Layer 4 of a small transformer language model trained on English Wikipedia (13 layers, counted from 0, width 128).
A neuron's activation on a vector x is SiLU(gate . x) times (in . x), where the dot is the dot product.

Input weights of the MLP neurons that the questions are about. A number n stands for (n - 128) times 0.0017.
n36 gate: 136, 136, 92, 229, 43, 134, 134, 126, 128, 92, 108, 83, 162, 99, 109, 134, 122, 70, 171, 218, 146, 105, 152, 127, 142, 94, 94, 180, 171, 180, 114, 212, 135, 131, 66, 141, 127, 207, 97, 177, 112, 74, 141, 120, 93, 55, 77, 130, 107, 136, 137, 111, 203, 140, 112, 173, 117, 148, 98, 130, 136, 157, 97, 116, 174, 88, 74, 153, 105, 115, 124, 131, 89, 182, 187, 104, 82, 142, 184, 165, 90, 136, 143, 163, 86, 127, 168, 89, 151, 100, 95, 156, 104, 123, 103, 135, 219, 61, 138, 161, 131, 90, 135, 149, 136, 143, 141, 80, 98, 37, 130, 96, 107, 96, 129, 143, 97, 143, 110, 167, 132, 145, 109, 65, 163, 102, 88, 141
n166 gate: 119, 148, 166, 169, 191, 161, 104, 126, 125, 130, 84, 197, 114, 108, 105, 91, 140, 121, 157, 181, 126, 128, 80, 108, 110, 156, 126, 155, 122, 123, 86, 169, 109, 135, 126, 104, 144, 69, 125, 150, 154, 156, 147, 139, 135, 127, 157, 121, 124, 58, 130, 124, 185, 89, 166, 125, 86, 83, 165, 130, 169, 86, 120, 117, 108, 80, 89, 145, 166, 187, 113, 95, 123, 128, 120, 185, 93, 107, 94, 113, 98, 101, 100, 126, 119, 116, 70, 77, 114, 85, 144, 50, 113, 123, 69, 131, 132, 65, 86, 117, 93, 145, 168, 120, 132, 126, 179, 117, 159, 146, 182, 170, 165, 120, 175, 129, 99, 134, 204, 142, 95, 153, 219, 160, 152, 117, 199, 86
n238 gate: 208, 107, 148, 145, 60, 122, 119, 129, 75, 134, 107, 133, 142, 73, 102, 141, 119, 157, 108, 137, 166, 134, 150, 78, 130, 115, 127, 105, 99, 114, 97, 92, 106, 151, 146, 101, 102, 125, 193, 189, 183, 122, 101, 160, 151, 41, 127, 120, 145, 139, 137, 55, 147, 71, 149, 101, 139, 123, 147, 122, 104, 121, 151, 92, 88, 105, 208, 134, 121, 119, 81, 169, 132, 135, 92, 121, 173, 90, 110, 106, 174, 120, 136, 119, 144, 140, 110, 118, 171, 201, 99, 143, 100, 115, 151, 154, 64, 183, 147, 127, 73, 111, 161, 106, 85, 166, 160, 108, 115, 190, 49, 109, 143, 118, 155, 101, 141, 109, 133, 112, 144, 148, 130, 108, 173, 136, 122, 52
n349 gate: 106, 118, 155, 123, 94, 109, 125, 153, 124, 133, 119, 76, 121, 159, 137, 188, 139, 120, 162, 89, 65, 147, 166, 97, 236, 125, 116, 81, 170, 121, 169, 98, 150, 90, 138, 115, 142, 198, 186, 159, 125, 121, 87, 93, 92, 106, 75, 140, 151, 132, 150, 82, 120, 114, 126, 95, 155, 188, 184, 123, 88, 137, 74, 113, 157, 82, 59, 119, 166, 128, 197, 142, 157, 81, 117, 128, 166, 160, 124, 93, 116, 149, 126, 152, 149, 149, 158, 71, 131, 144, 115, 158, 100, 189, 155, 88, 188, 151, 167, 93, 167, 115, 122, 114, 65, 89, 123, 81, 154, 52, 111, 193, 136, 87, 193, 122, 177, 142, 74, 125, 156, 148, 126, 104, 99, 110, 130, 130
n431 gate: 116, 124, 98, 119, 141, 62, 161, 102, 119, 155, 210, 174, 96, 91, 126, 158, 84, 150, 137, 168, 148, 100, 141, 135, 92, 60, 158, 149, 62, 141, 73, 164, 78, 108, 87, 116, 127, 214, 145, 113, 132, 70, 98, 132, 172, 159, 113, 72, 112, 106, 182, 147, 156, 148, 137, 168, 182, 118, 130, 84, 134, 119, 153, 176, 80, 152, 92, 170, 129, 145, 128, 140, 111, 160, 110, 78, 116, 105, 117, 114, 71, 148, 143, 91, 66, 85, 120, 182, 106, 159, 87, 151, 69, 140, 145, 112, 76, 148, 151, 159, 128, 173, 78, 147, 123, 162, 153, 118, 129, 184, 100, 113, 144, 92, 119, 87, 160, 132, 155, 96, 96, 89, 139, 149, 162, 98, 105, 121
n433 gate: 176, 131, 103, 157, 126, 82, 102, 100, 165, 58, 74, 88, 118, 119, 120, 126, 136, 169, 94, 95, 135, 111, 187, 160, 80, 217, 103, 104, 147, 123, 145, 134, 115, 120, 113, 102, 143, 86, 75, 100, 119, 127, 117, 118, 124, 113, 58, 149, 151, 167, 162, 151, 213, 51, 132, 137, 182, 87, 203, 156, 91, 152, 140, 150, 142, 133, 156, 182, 163, 138, 117, 188, 178, 119, 209, 173, 64, 119, 90, 123, 94, 83, 172, 146, 152, 90, 177, 61, 127, 170, 149, 120, 128, 95, 77, 149, 152, 199, 168, 155, 97, 72, 38, 108, 124, 140, 123, 177, 199, 156, 106, 149, 77, 162, 160, 109, 183, 127, 171, 125, 164, 160, 131, 117, 153, 140, 64, 196
n491 gate: 137, 116, 140, 136, 79, 166, 151, 73, 126, 176, 154, 152, 128, 129, 169, 117, 182, 160, 141, 201, 74, 144, 92, 85, 144, 144, 115, 96, 101, 129, 180, 119, 161, 191, 148, 136, 154, 175, 99, 164, 103, 101, 103, 108, 101, 71, 195, 121, 170, 67, 73, 131, 157, 139, 109, 94, 121, 123, 184, 96, 152, 133, 155, 67, 186, 174, 129, 111, 149, 122, 137, 129, 98, 151, 76, 170, 125, 125, 160, 103, 120, 122, 126, 155, 173, 135, 119, 164, 92, 174, 67, 90, 152, 147, 135, 135, 105, 135, 113, 144, 79, 107, 160, 27, 79, 97, 170, 105, 124, 80, 80, 134, 120, 172, 142, 147, 99, 79, 160, 129, 134, 180, 95, 156, 133, 102, 78, 72
n36 in: 176, 119, 138, 145, 113, 135, 150, 154, 139, 60, 112, 106, 165, 119, 152, 108, 97, 65, 87, 135, 157, 133, 69, 147, 138, 117, 160, 190, 171, 72, 126, 166, 70, 135, 133, 166, 123, 142, 113, 157, 104, 109, 107, 108, 135, 122, 137, 105, 86, 123, 55, 161, 97, 155, 98, 101, 140, 149, 184, 116, 149, 128, 92, 131, 172, 161, 103, 128, 134, 77, 60, 217, 202, 112, 130, 128, 196, 158, 75, 148, 112, 170, 87, 33, 143, 172, 96, 52, 112, 100, 116, 93, 135, 75, 64, 109, 86, 153, 162, 146, 157, 177, 113, 92, 166, 69, 96, 112, 166, 123, 97, 112, 64, 207, 233, 144, 138, 119, 181, 75, 186, 188, 113, 179, 119, 146, 135, 207
n166 in: 106, 128, 97, 151, 185, 80, 65, 82, 111, 145, 127, 106, 118, 189, 119, 129, 184, 111, 138, 169, 143, 102, 153, 166, 97, 171, 169, 68, 96, 167, 158, 128, 120, 154, 148, 116, 143, 124, 158, 161, 129, 122, 47, 158, 103, 139, 134, 139, 106, 134, 95, 130, 76, 111, 161, 106, 134, 111, 123, 136, 153, 167, 116, 85, 112, 195, 165, 175, 195, 132, 163, 145, 144, 133, 188, 159, 124, 142, 62, 114, 144, 133, 135, 190, 165, 137, 152, 101, 101, 154, 113, 159, 141, 77, 103, 141, 110, 176, 102, 121, 121, 141, 109, 141, 77, 182, 157, 118, 133, 63, 114, 180, 141, 228, 105, 70, 183, 128, 103, 75, 70, 207, 154, 155, 94, 90, 168, 187
n238 in: 111, 124, 137, 170, 153, 116, 173, 133, 159, 132, 107, 84, 116, 125, 107, 123, 113, 142, 139, 104, 155, 110, 169, 105, 144, 127, 121, 137, 121, 124, 113, 167, 158, 195, 118, 90, 94, 128, 194, 163, 183, 169, 189, 118, 140, 147, 183, 155, 138, 79, 182, 145, 87, 101, 105, 163, 135, 117, 118, 93, 135, 143, 118, 153, 108, 112, 155, 138, 188, 161, 103, 128, 146, 101, 97, 108, 116, 74, 190, 126, 152, 111, 177, 175, 171, 98, 158, 85, 168, 115, 136, 142, 71, 156, 118, 179, 70, 115, 93, 176, 77, 192, 116, 173, 173, 175, 76, 183, 110, 121, 205, 103, 127, 87, 139, 122, 142, 192, 103, 153, 125, 122, 80, 121, 123, 127, 117, 121
n349 in: 98, 70, 136, 140, 124, 94, 148, 184, 104, 133, 167, 118, 137, 121, 167, 142, 171, 86, 155, 99, 92, 121, 131, 83, 144, 107, 155, 71, 195, 119, 135, 98, 188, 206, 175, 206, 131, 150, 137, 204, 101, 202, 191, 137, 122, 97, 151, 109, 169, 118, 196, 110, 97, 83, 130, 113, 126, 140, 150, 81, 157, 127, 83, 114, 170, 168, 107, 101, 120, 128, 156, 107, 183, 106, 88, 72, 89, 186, 162, 184, 98, 94, 146, 157, 131, 172, 102, 125, 141, 144, 132, 154, 165, 140, 85, 113, 107, 117, 120, 111, 144, 141, 174, 118, 61, 143, 72, 79, 126, 170, 94, 133, 197, 137, 144, 84, 105, 134, 84, 137, 41, 133, 111, 128, 99, 113, 174, 118
n431 in: 103, 84, 153, 139, 161, 76, 169, 132, 40, 157, 112, 145, 167, 143, 141, 135, 150, 148, 159, 84, 183, 126, 142, 100, 141, 151, 123, 141, 113, 158, 100, 137, 161, 125, 97, 128, 172, 177, 124, 107, 120, 149, 211, 93, 121, 130, 80, 114, 101, 103, 162, 145, 92, 140, 149, 110, 149, 115, 98, 160, 146, 122, 155, 167, 75, 147, 108, 178, 128, 86, 110, 94, 117, 106, 94, 88, 122, 129, 114, 109, 124, 88, 171, 99, 94, 103, 138, 114, 120, 119, 144, 152, 7, 107, 155, 71, 119, 131, 130, 165, 144, 122, 182, 90, 120, 86, 127, 99, 98, 188, 162, 117, 114, 68, 140, 112, 117, 114, 188, 105, 123, 86, 111, 81, 141, 81, 95, 144
n433 in: 95, 101, 166, 112, 171, 56, 91, 89, 88, 124, 93, 105, 126, 138, 164, 162, 104, 67, 163, 118, 94, 115, 145, 64, 131, 152, 49, 89, 139, 187, 141, 123, 103, 195, 184, 86, 148, 124, 161, 139, 139, 151, 63, 117, 147, 169, 117, 60, 176, 90, 110, 50, 124, 141, 140, 163, 130, 158, 100, 150, 184, 81, 142, 148, 141, 112, 204, 124, 152, 74, 125, 58, 128, 132, 105, 123, 181, 115, 104, 156, 157, 169, 108, 174, 176, 115, 114, 131, 116, 65, 170, 137, 110, 93, 115, 168, 114, 46, 126, 110, 145, 146, 137, 123, 155, 132, 119, 163, 129, 141, 157, 137, 181, 130, 154, 190, 110, 175, 209, 159, 97, 176, 117, 88, 80, 84, 62, 194
n491 in: 142, 139, 104, 133, 84, 146, 110, 126, 127, 79, 118, 170, 105, 122, 123, 165, 150, 175, 58, 118, 171, 113, 164, 131, 124, 162, 137, 67, 97, 85, 117, 181, 201, 97, 98, 168, 246, 67, 121, 193, 94, 150, 181, 147, 118, 97, 118, 167, 143, 128, 118, 102, 151, 129, 141, 117, 157, 139, 71, 196, 130, 34, 186, 96, 145, 205, 203, 99, 151, 142, 190, 80, 194, 168, 128, 144, 118, 183, 165, 130, 87, 164, 110, 152, 138, 119, 164, 128, 139, 99, 127, 121, 141, 170, 136, 217, 103, 112, 89, 136, 127, 199, 145, 117, 135, 141, 150, 158, 82, 115, 194, 118, 158, 114, 123, 157, 143, 122, 154, 126, 70, 107, 124, 163, 119, 140, 117, 139

Each question shows a token from some text and the vector x that enters the MLP there. A number n stands for (n - 128) times 0.037.

"9": 119, 133, 132, 173, 170, 128, 88, 160, 187, 157, 81, 165, 95, 136, 145, 129, 136, 145, 128, 107, 113, 102, 109, 192, 74, 153, 153, 90, 170, 101, 112, 167, 94, 122, 141, 118, 169, 122, 119, 137, 158, 117, 131, 121, 142, 156, 129, 101, 110, 93, 174, 125, 139, 121, 128, 158, 164, 111, 116, 110, 186, 144, 115, 117, 112, 161, 149, 110, 115, 173, 119, 99, 136, 149, 121, 116, 119, 135, 116, 99, 134, 137, 172, 94, 128, 127, 108, 122, 140, 142, 199, 145, 113, 141, 158, 117, 111, 136, 146, 117, 121, 150, 131, 142, 99, 171, 134, 139, 114, 133, 124, 131, 162, 111, 146, 164, 138, 163, 163, 158, 187, 108, 121, 115, 124, 137, 104, 157
The three highest activations, in order: n433, n431, n36

"e": 121, 147, 138, 139, 101, 93, 134, 153, 112, 82, 95, 129, 96, 120, 128, 174, 170, 147, 157, 80, 129, 111, 144, 141, 153, 154, 118, 171, 86, 160, 102, 128, 115, 127, 174, 138, 104, 158, 82, 125, 131, 186, 117, 157, 134, 120, 162, 107, 127, 143, 138, 191, 155, 165, 81, 131, 134, 128, 133, 96, 159, 122, 122, 74, 93, 139, 122, 138, 112, 122, 179, 127, 133, 90, 172, 144, 98, 120, 79, 117, 141, 105, 101, 59, 154, 128, 125, 121, 163, 89, 110, 101, 132, 110, 133, 145, 186, 92, 157, 136, 119, 129, 181, 115, 115, 161, 143, 140, 113, 141, 133, 168, 107, 148, 99, 120, 128, 128, 106, 76, 126, 135, 135, 133, 113, 153, 152, 149
Which neuron fires most, and how strongly? n166, at about 0.19

" A": 124, 203, 121, 119, 144, 156, 76, 136, 128, 136, 91, 134, 108, 142, 145, 143, 116, 125, 121, 137, 165, 159, 119, 96, 119, 106, 163, 142, 92, 178, 160, 84, 153, 132, 145, 120, 104, 147, 116, 129, 77, 148, 128, 143, 119, 139, 159, 122, 117, 94, 118, 143, 132, 133, 87, 146, 186, 94, 168, 115, 169, 126, 125, 100, 134, 151, 138, 129, 68, 94, 121, 120, 101, 88, 196, 137, 139, 119, 121, 151, 106, 137, 105, 118, 116, 76, 73, 80, 140, 123, 139, 125, 100, 107, 140, 136, 166, 151, 117, 135, 133, 129, 111, 135, 126, 124, 94, 152, 141, 118, 147, 84, 179, 81, 85, 102, 103, 121, 163, 112, 92, 133, 130, 121, 119, 103, 130, 112
The three highest activations, in order: n166, n349, n238

"5": 134, 151, 130, 159, 146, 117, 83, 144, 152, 135, 122, 162, 95, 120, 150, 117, 144, 155, 133, 123, 121, 157, 108, 211, 123, 153, 130, 116, 136, 84, 119, 103, 118, 150, 129, 110, 116, 141, 70, 125, 92, 142, 135, 153, 119, 118, 125, 93, 142, 114, 138, 112, 123, 129, 98, 108, 180, 125, 116, 99, 189, 134, 121, 153, 95, 159, 138, 131, 140, 126, 163, 117, 111, 116, 132, 149, 146, 144, 159, 111, 131, 119, 121, 109, 127, 134, 120, 105, 132, 115, 153, 132, 151, 173, 176, 115, 131, 134, 121, 124, 119, 127, 136, 170, 105, 160, 112, 159, 154, 112, 84, 77, 97, 117, 158, 143, 133, 179, 158, 137, 192, 173, 83, 120, 137, 105, 167, 159
Which of these neurons fires most? n431

" ": 116, 177, 143, 133, 127, 104, 100, 154, 158, 138, 117, 159, 133, 154, 134, 126, 118, 178, 122, 106, 146, 110, 120, 165, 135, 138, 124, 117, 160, 37, 120, 145, 123, 130, 111, 134, 106, 123, 99, 129, 121, 139, 160, 142, 147, 90, 160, 146, 128, 121, 150, 165, 122, 140, 76, 73, 136, 125, 113, 121, 157, 188, 146, 105, 119, 141, 132, 134, 124, 158, 162, 120, 153, 123, 139, 146, 106, 115, 100, 120, 84, 167, 52, 133, 144, 109, 101, 122, 152, 108, 84, 165, 167, 103, 128, 131, 150, 122, 139, 133, 177, 133, 110, 106, 94, 107, 100, 146, 142, 155, 205, 110, 142, 121, 104, 114, 66, 133, 118, 116, 136, 98, 142, 114, 131, 136, 94, 167
Which of these neurons fires most? n431

"2": 137, 176, 100, 134, 136, 164, 101, 161, 230, 130, 94, 155, 104, 123, 168, 135, 177, 132, 135, 134, 141, 129, 131, 180, 147, 158, 120, 133, 173, 94, 155, 150, 123, 117, 129, 148, 120, 131, 88, 101, 116, 74, 152, 122, 114, 120, 181, 112, 155, 84, 153, 173, 114, 153, 118, 89, 121, 141, 127, 106, 135, 127, 132, 153, 129, 153, 135, 147, 105, 127, 117, 94, 151, 119, 146, 151, 151, 164, 153, 115, 83, 177, 104, 119, 148, 81, 122, 124, 134, 106, 98, 145, 160, 170, 142, 94, 128, 152, 110, 82, 146, 99, 141, 124, 106, 152, 115, 143, 159, 158, 156, 88, 125, 143, 151, 134, 142, 134, 120, 142, 173, 137, 162, 128, 109, 122, 109, 98
Which of these neurons fires most? n431

"7": 120, 157, 159, 164, 150, 113, 72, 138, 143, 154, 141, 186, 104, 94, 142, 132, 161, 152, 146, 122, 125, 144, 104, 215, 94, 180, 132, 116, 113, 95, 131, 96, 136, 157, 147, 133, 130, 146, 68, 114, 75, 131, 132, 164, 139, 121, 132, 84, 163, 96, 144, 116, 126, 131, 127, 102, 151, 155, 131, 122, 195, 128, 118, 121, 103, 163, 133, 148, 139, 130, 142, 110, 138, 116, 132, 137, 125, 141, 128, 154, 154, 128, 106, 129, 138, 140, 119, 119, 130, 104, 160, 139, 151, 165, 150, 104, 105, 116, 131, 138, 100, 132, 146, 144, 115, 146, 112, 138, 161, 133, 141, 80, 118, 131, 169, 141, 132, 158, 135, 132, 151, 181, 94, 131, 136, 102, 167, 195
The three highest activations, in order: n166, n433, n491

"\n": 129, 101, 133, 142, 114, 150, 108, 119, 140, 136, 94, 148, 126, 165, 146, 105, 88, 169, 78, 122, 159, 125, 138, 125, 115, 86, 150, 119, 115, 149, 135, 110, 157, 152, 155, 99, 136, 84, 161, 103, 138, 114, 132, 170, 140, 121, 141, 142, 138, 144, 151, 101, 117, 158, 124, 93, 157, 118, 156, 146, 152, 176, 140, 150, 130, 64, 125, 95, 161, 109, 123, 130, 132, 79, 135, 151, 143, 122, 132, 204, 109, 152, 41, 119, 174, 121, 125, 126, 148, 143, 163, 105, 146, 118, 178, 143, 110, 115, 187, 113, 156, 161, 113, 132, 129, 97, 108, 156, 169, 143, 121, 116, 151, 104, 173, 121, 146, 111, 117, 108, 144, 115, 104, 148, 117, 116, 118, 176
Which two neurons fire most, strongest first? n433, n431

"0": 131, 132, 132, 129, 178, 104, 94, 136, 187, 127, 99, 133, 126, 161, 142, 144, 168, 122, 99, 132, 137, 125, 109, 160, 111, 160, 107, 118, 139, 129, 137, 124, 107, 109, 95, 114, 129, 122, 75, 151, 95, 108, 141, 147, 138, 117, 139, 93, 125, 96, 141, 89, 83, 170, 124, 135, 176, 133, 115, 96, 149, 132, 142, 147, 127, 140, 85, 106, 127, 113, 132, 107, 117, 141, 134, 127, 139, 173, 151, 95, 122, 176, 148, 128, 83, 144, 157, 66, 109, 174, 93, 134, 183, 150, 147, 119, 132, 135, 103, 72, 125, 94, 136, 132, 90, 124, 174, 137, 160, 158, 109, 118, 137, 115, 168, 116, 129, 177, 181, 172, 157, 162, 164, 119, 83, 67, 96, 108
The three highest activations, in order: n238, n433, n166

"ce": 119, 105, 111, 167, 135, 93, 132, 170, 136, 119, 143, 147, 116, 110, 89, 137, 136, 148, 142, 163, 100, 164, 100, 132, 142, 149, 192, 133, 112, 132, 135, 156, 122, 134, 144, 96, 89, 86, 112, 91, 65, 166, 115, 103, 164, 148, 155, 149, 156, 120, 178, 111, 121, 75, 130, 145, 152, 125, 106, 142, 148, 119, 149, 130, 176, 132, 129, 141, 157, 124, 98, 106, 105, 113, 84, 114, 158, 95, 58, 155, 153, 142, 126, 136, 188, 130, 128, 107, 128, 74, 117, 183, 126, 119, 126, 153, 179, 128, 123, 143, 126, 167, 181, 104, 75, 144, 94, 116, 148, 166, 118, 88, 138, 143, 148, 146, 118, 119, 149, 93, 149, 171, 134, 123, 117, 168, 136, 117
Which of these neurons fires most? n166

" p": 132, 139, 158, 125, 137, 105, 134, 105, 138, 116, 85, 135, 133, 126, 175, 129, 168, 143, 82, 107, 135, 56, 90, 105, 130, 119, 146, 81, 139, 142, 159, 105, 141, 98, 108, 87, 144, 159, 154, 146, 87, 101, 139, 80, 143, 136, 164, 130, 115, 98, 138, 142, 112, 155, 97, 149, 147, 71, 130, 103, 141, 180, 97, 104, 130, 98, 144, 105, 112, 169, 141, 121, 116, 144, 119, 120, 145, 127, 133, 115, 84, 127, 116, 119, 111, 88, 84, 136, 118, 124, 146, 97, 111, 128, 109, 111, 151, 123, 131, 115, 119, 157, 103, 123, 44, 146, 107, 164, 110, 151, 128, 105, 148, 79, 116, 114, 138, 102, 122, 155, 108, 78, 159, 160, 149, 157, 136, 188
Which two neurons fire most, strongest first? n431, n36

"r": 129, 129, 131, 162, 135, 113, 151, 97, 68, 122, 102, 124, 149, 115, 155, 110, 133, 141, 172, 158, 136, 86, 163, 113, 91, 153, 103, 122, 150, 86, 146, 129, 95, 138, 105, 135, 146, 126, 118, 108, 117, 153, 156, 166, 118, 155, 140, 120, 157, 158, 172, 139, 95, 110, 111, 105, 94, 129, 111, 94, 159, 120, 160, 149, 136, 150, 145, 135, 148, 79, 150, 152, 128, 96, 168, 128, 125, 115, 67, 103, 115, 164, 133, 137, 127, 117, 147, 143, 140, 108, 150, 84, 100, 158, 97, 106, 148, 170, 152, 98, 156, 115, 101, 146, 171, 137, 129, 133, 169, 97, 122, 100, 153, 87, 135, 145, 154, 153, 209, 130, 66, 137, 80, 142, 148, 144, 174, 168
Which of these neurons fires most? n433

" s": 157, 122, 124, 95, 104, 108, 135, 127, 123, 96, 94, 128, 124, 154, 142, 108, 152, 124, 99, 113, 155, 71, 63, 114, 133, 142, 131, 82, 102, 154, 166, 87, 146, 158, 107, 119, 97, 166, 165, 122, 108, 154, 133, 139, 134, 119, 139, 147, 108, 139, 140, 156, 127, 133, 123, 146, 174, 109, 104, 129, 170, 185, 107, 119, 121, 91, 124, 107, 90, 179, 131, 115, 162, 136, 133, 130, 130, 120, 92, 94, 108, 122, 104, 94, 152, 69, 93, 93, 108, 104, 148, 119, 135, 154, 108, 128, 157, 122, 137, 146, 133, 156, 127, 106, 75, 137, 81, 116, 117, 172, 168, 127, 131, 103, 89, 93, 159, 147, 104, 172, 133, 89, 123, 180, 123, 121, 142, 139
Which of these neurons fires most? n36

" N": 107, 204, 110, 136, 117, 135, 87, 136, 132, 136, 85, 126, 104, 139, 167, 122, 149, 153, 93, 129, 163, 137, 133, 104, 123, 179, 106, 145, 115, 125, 169, 115, 137, 126, 136, 149, 97, 127, 67, 125, 127, 130, 141, 136, 143, 127, 156, 140, 109, 108, 113, 197, 135, 150, 90, 147, 153, 138, 142, 112, 149, 163, 122, 128, 160, 135, 134, 95, 119, 131, 140, 98, 136, 119, 142, 122, 165, 160, 105, 127, 110, 175, 100, 111, 165, 60, 111, 139, 136, 156, 155, 113, 137, 171, 100, 104, 150, 105, 117, 137, 116, 123, 89, 113, 119, 124, 115, 162, 94, 163, 191, 86, 132, 99, 109, 114, 105, 73, 94, 106, 103, 147, 134, 128, 106, 121, 160, 106
The three highest activations, in order: n491, n431, n349

";": 99, 65, 135, 170, 112, 145, 109, 106, 112, 170, 128, 147, 151, 157, 119, 147, 167, 93, 189, 123, 180, 126, 99, 168, 140, 112, 120, 127, 96, 97, 131, 99, 129, 146, 115, 130, 120, 124, 103, 135, 95, 88, 122, 166, 122, 98, 109, 136, 164, 123, 154, 112, 113, 200, 114, 109, 159, 141, 131, 87, 140, 140, 134, 147, 148, 88, 162, 122, 138, 142, 134, 134, 143, 172, 119, 88, 108, 133, 138, 127, 115, 143, 87, 87, 178, 106, 102, 112, 135, 113, 107, 116, 133, 125, 98, 118, 140, 102, 144, 131, 164, 123, 139, 143, 117, 138, 109, 153, 190, 107, 124, 85, 142, 105, 137, 102, 125, 165, 117, 127, 151, 125, 112, 154, 129, 172, 157, 137
Which neuron fires most, and how strongly? n36, at about 0.32

"at": 120, 149, 149, 133, 117, 137, 145, 160, 119, 142, 163, 116, 138, 114, 141, 92, 173, 127, 87, 149, 83, 148, 96, 121, 116, 98, 154, 127, 167, 138, 175, 107, 155, 149, 104, 126, 142, 158, 142, 121, 124, 173, 117, 112, 142, 108, 76, 197, 132, 166, 131, 80, 94, 154, 130, 132, 135, 122, 101, 144, 120, 154, 89, 150, 98, 109, 137, 192, 109, 158, 147, 113, 120, 156, 151, 107, 76, 134, 124, 110, 146, 177, 176, 93, 147, 147, 139, 119, 177, 103, 102, 107, 140, 132, 159, 197, 126, 84, 167, 117, 150, 116, 128, 105, 108, 97, 95, 124, 153, 131, 169, 124, 146, 132, 143, 163, 107, 138, 180, 128, 146, 115, 146, 118, 113, 124, 133, 161
The three highest activations, in order: n349, n166, n238

"6": 116, 174, 140, 156, 147, 111, 73, 139, 145, 146, 138, 177, 88, 111, 151, 127, 145, 150, 146, 123, 133, 135, 122, 213, 116, 156, 128, 117, 125, 83, 139, 113, 124, 179, 152, 130, 130, 143, 66, 142, 97, 104, 145, 159, 134, 115, 123, 90, 161, 104, 147, 103, 121, 127, 145, 104, 165, 137, 125, 117, 180, 146, 133, 131, 100, 155, 120, 137, 142, 126, 147, 83, 114, 116, 126, 152, 124, 145, 131, 147, 154, 105, 113, 113, 114, 150, 111, 123, 141, 127, 154, 126, 139, 158, 155, 102, 123, 154, 115, 122, 114, 130, 128, 157, 114, 143, 127, 143, 154, 108, 117, 74, 109, 115, 181, 153, 122, 180, 129, 122, 156, 188, 80, 147, 136, 104, 159, 171
Which of these neurons fires most? n166

" for": 63, 210, 188, 100, 155, 150, 129, 78, 153, 157, 120, 143, 117, 123, 169, 138, 161, 106, 133, 173, 158, 94, 88, 151, 142, 148, 137, 114, 119, 133, 184, 137, 113, 117, 61, 111, 126, 134, 132, 98, 151, 120, 92, 112, 125, 122, 131, 155, 106, 153, 111, 117, 110, 157, 153, 144, 161, 58, 143, 147, 170, 100, 132, 127, 174, 96, 140, 131, 140, 168, 107, 122, 121, 140, 139, 114, 151, 161, 130, 148, 119, 152, 128, 115, 150, 126, 126, 78, 104, 86, 139, 155, 100, 94, 118, 139, 100, 114, 147, 144, 118, 160, 107, 98, 103, 147, 127, 156, 104, 159, 157, 123, 89, 118, 107, 123, 106, 109, 124, 163, 138, 93, 127, 128, 131, 183, 141, 119
Which two neurons fire most, strongest first? n349, n166

"c": 116, 164, 127, 150, 115, 130, 143, 134, 163, 132, 61, 163, 141, 112, 155, 137, 119, 88, 91, 129, 108, 110, 119, 118, 167, 115, 100, 128, 128, 173, 100, 138, 109, 163, 95, 143, 105, 171, 151, 137, 79, 162, 104, 84, 166, 106, 140, 115, 181, 164, 125, 138, 100, 139, 162, 120, 161, 139, 99, 129, 118, 149, 130, 172, 94, 150, 152, 108, 136, 167, 118, 102, 113, 107, 148, 138, 116, 138, 87, 136, 102, 123, 166, 140, 177, 95, 163, 109, 119, 86, 95, 185, 103, 127, 144, 133, 189, 115, 144, 120, 164, 146, 150, 110, 143, 137, 105, 168, 110, 168, 113, 156, 74, 70, 133, 105, 134, 138, 152, 116, 106, 90, 152, 130, 122, 137, 107, 140
The three highest activations, in order: n431, n433, n166

" I": 127, 180, 112, 122, 117, 147, 97, 129, 128, 132, 112, 106, 121, 102, 136, 148, 119, 111, 101, 117, 165, 152, 159, 111, 119, 141, 147, 126, 128, 165, 205, 72, 144, 107, 135, 168, 145, 147, 102, 144, 125, 118, 131, 137, 144, 118, 174, 73, 159, 108, 139, 165, 76, 175, 87, 147, 192, 140, 141, 107, 158, 116, 116, 78, 146, 134, 130, 117, 127, 188, 136, 143, 137, 92, 177, 123, 138, 126, 115, 154, 130, 148, 122, 146, 118, 73, 121, 111, 150, 142, 145, 101, 177, 141, 127, 140, 134, 138, 145, 113, 144, 127, 98, 132, 131, 140, 99, 173, 118, 130, 195, 119, 139, 79, 95, 101, 167, 104, 101, 122, 123, 138, 150, 129, 117, 130, 132, 112
The three highest activations, in order: n431, n36, n349

"b": 138, 158, 152, 124, 147, 120, 136, 111, 144, 134, 154, 149, 118, 128, 107, 135, 163, 137, 103, 144, 128, 174, 159, 102, 140, 116, 89, 132, 134, 91, 153, 157, 139, 134, 123, 91, 189, 111, 152, 124, 86, 134, 151, 114, 144, 125, 140, 74, 132, 112, 172, 115, 163, 160, 124, 112, 105, 127, 182, 107, 148, 141, 169, 166, 111, 121, 163, 146, 146, 156, 128, 148, 124, 162, 109, 131, 115, 141, 44, 101, 181, 148, 129, 159, 131, 85, 114, 125, 150, 129, 137, 118, 117, 158, 125, 104, 158, 124, 169, 122, 133, 146, 116, 115, 122, 155, 133, 122, 148, 81, 153, 126, 116, 52, 91, 91, 108, 123, 167, 110, 109, 110, 156, 70, 110, 73, 81, 159
The three highest activations, in order: n431, n433, n491

"as": 129, 115, 124, 138, 131, 120, 91, 73, 78, 102, 117, 112, 129, 157, 135, 126, 125, 162, 112, 153, 129, 74, 87, 149, 126, 110, 153, 91, 187, 116, 80, 111, 129, 123, 113, 156, 115, 135, 141, 116, 118, 63, 179, 159, 132, 126, 75, 147, 112, 100, 153, 78, 100, 147, 122, 171, 163, 154, 137, 128, 117, 101, 119, 162, 120, 123, 124, 124, 165, 157, 136, 136, 140, 166, 155, 130, 166, 132, 81, 120, 165, 113, 148, 106, 109, 165, 73, 88, 89, 137, 135, 137, 96, 145, 97, 119, 127, 119, 136, 73, 126, 125, 142, 165, 147, 164, 128, 129, 100, 83, 147, 93, 162, 116, 109, 108, 150, 114, 111, 151, 143, 129, 102, 131, 119, 123, 166, 163
Which of these neurons fires most? n36

" and": 120, 133, 155, 76, 146, 139, 148, 61, 125, 169, 84, 127, 134, 194, 94, 121, 83, 86, 132, 104, 164, 122, 78, 144, 119, 123, 91, 123, 141, 114, 158, 127, 123, 136, 124, 117, 130, 136, 126, 116, 110, 111, 170, 142, 113, 134, 153, 135, 143, 136, 141, 111, 136, 197, 140, 155, 163, 118, 147, 134, 139, 100, 121, 156, 158, 103, 148, 121, 122, 133, 124, 126, 111, 137, 154, 147, 110, 106, 81, 99, 100, 105, 121, 89, 106, 88, 109, 148, 131, 158, 148, 176, 119, 146, 131, 146, 142, 106, 111, 113, 142, 112, 138, 140, 88, 124, 118, 157, 89, 123, 153, 101, 133, 91, 83, 120, 109, 119, 108, 124, 129, 70, 110, 135, 81, 106, 198, 79
Which of these neurons fires most? n36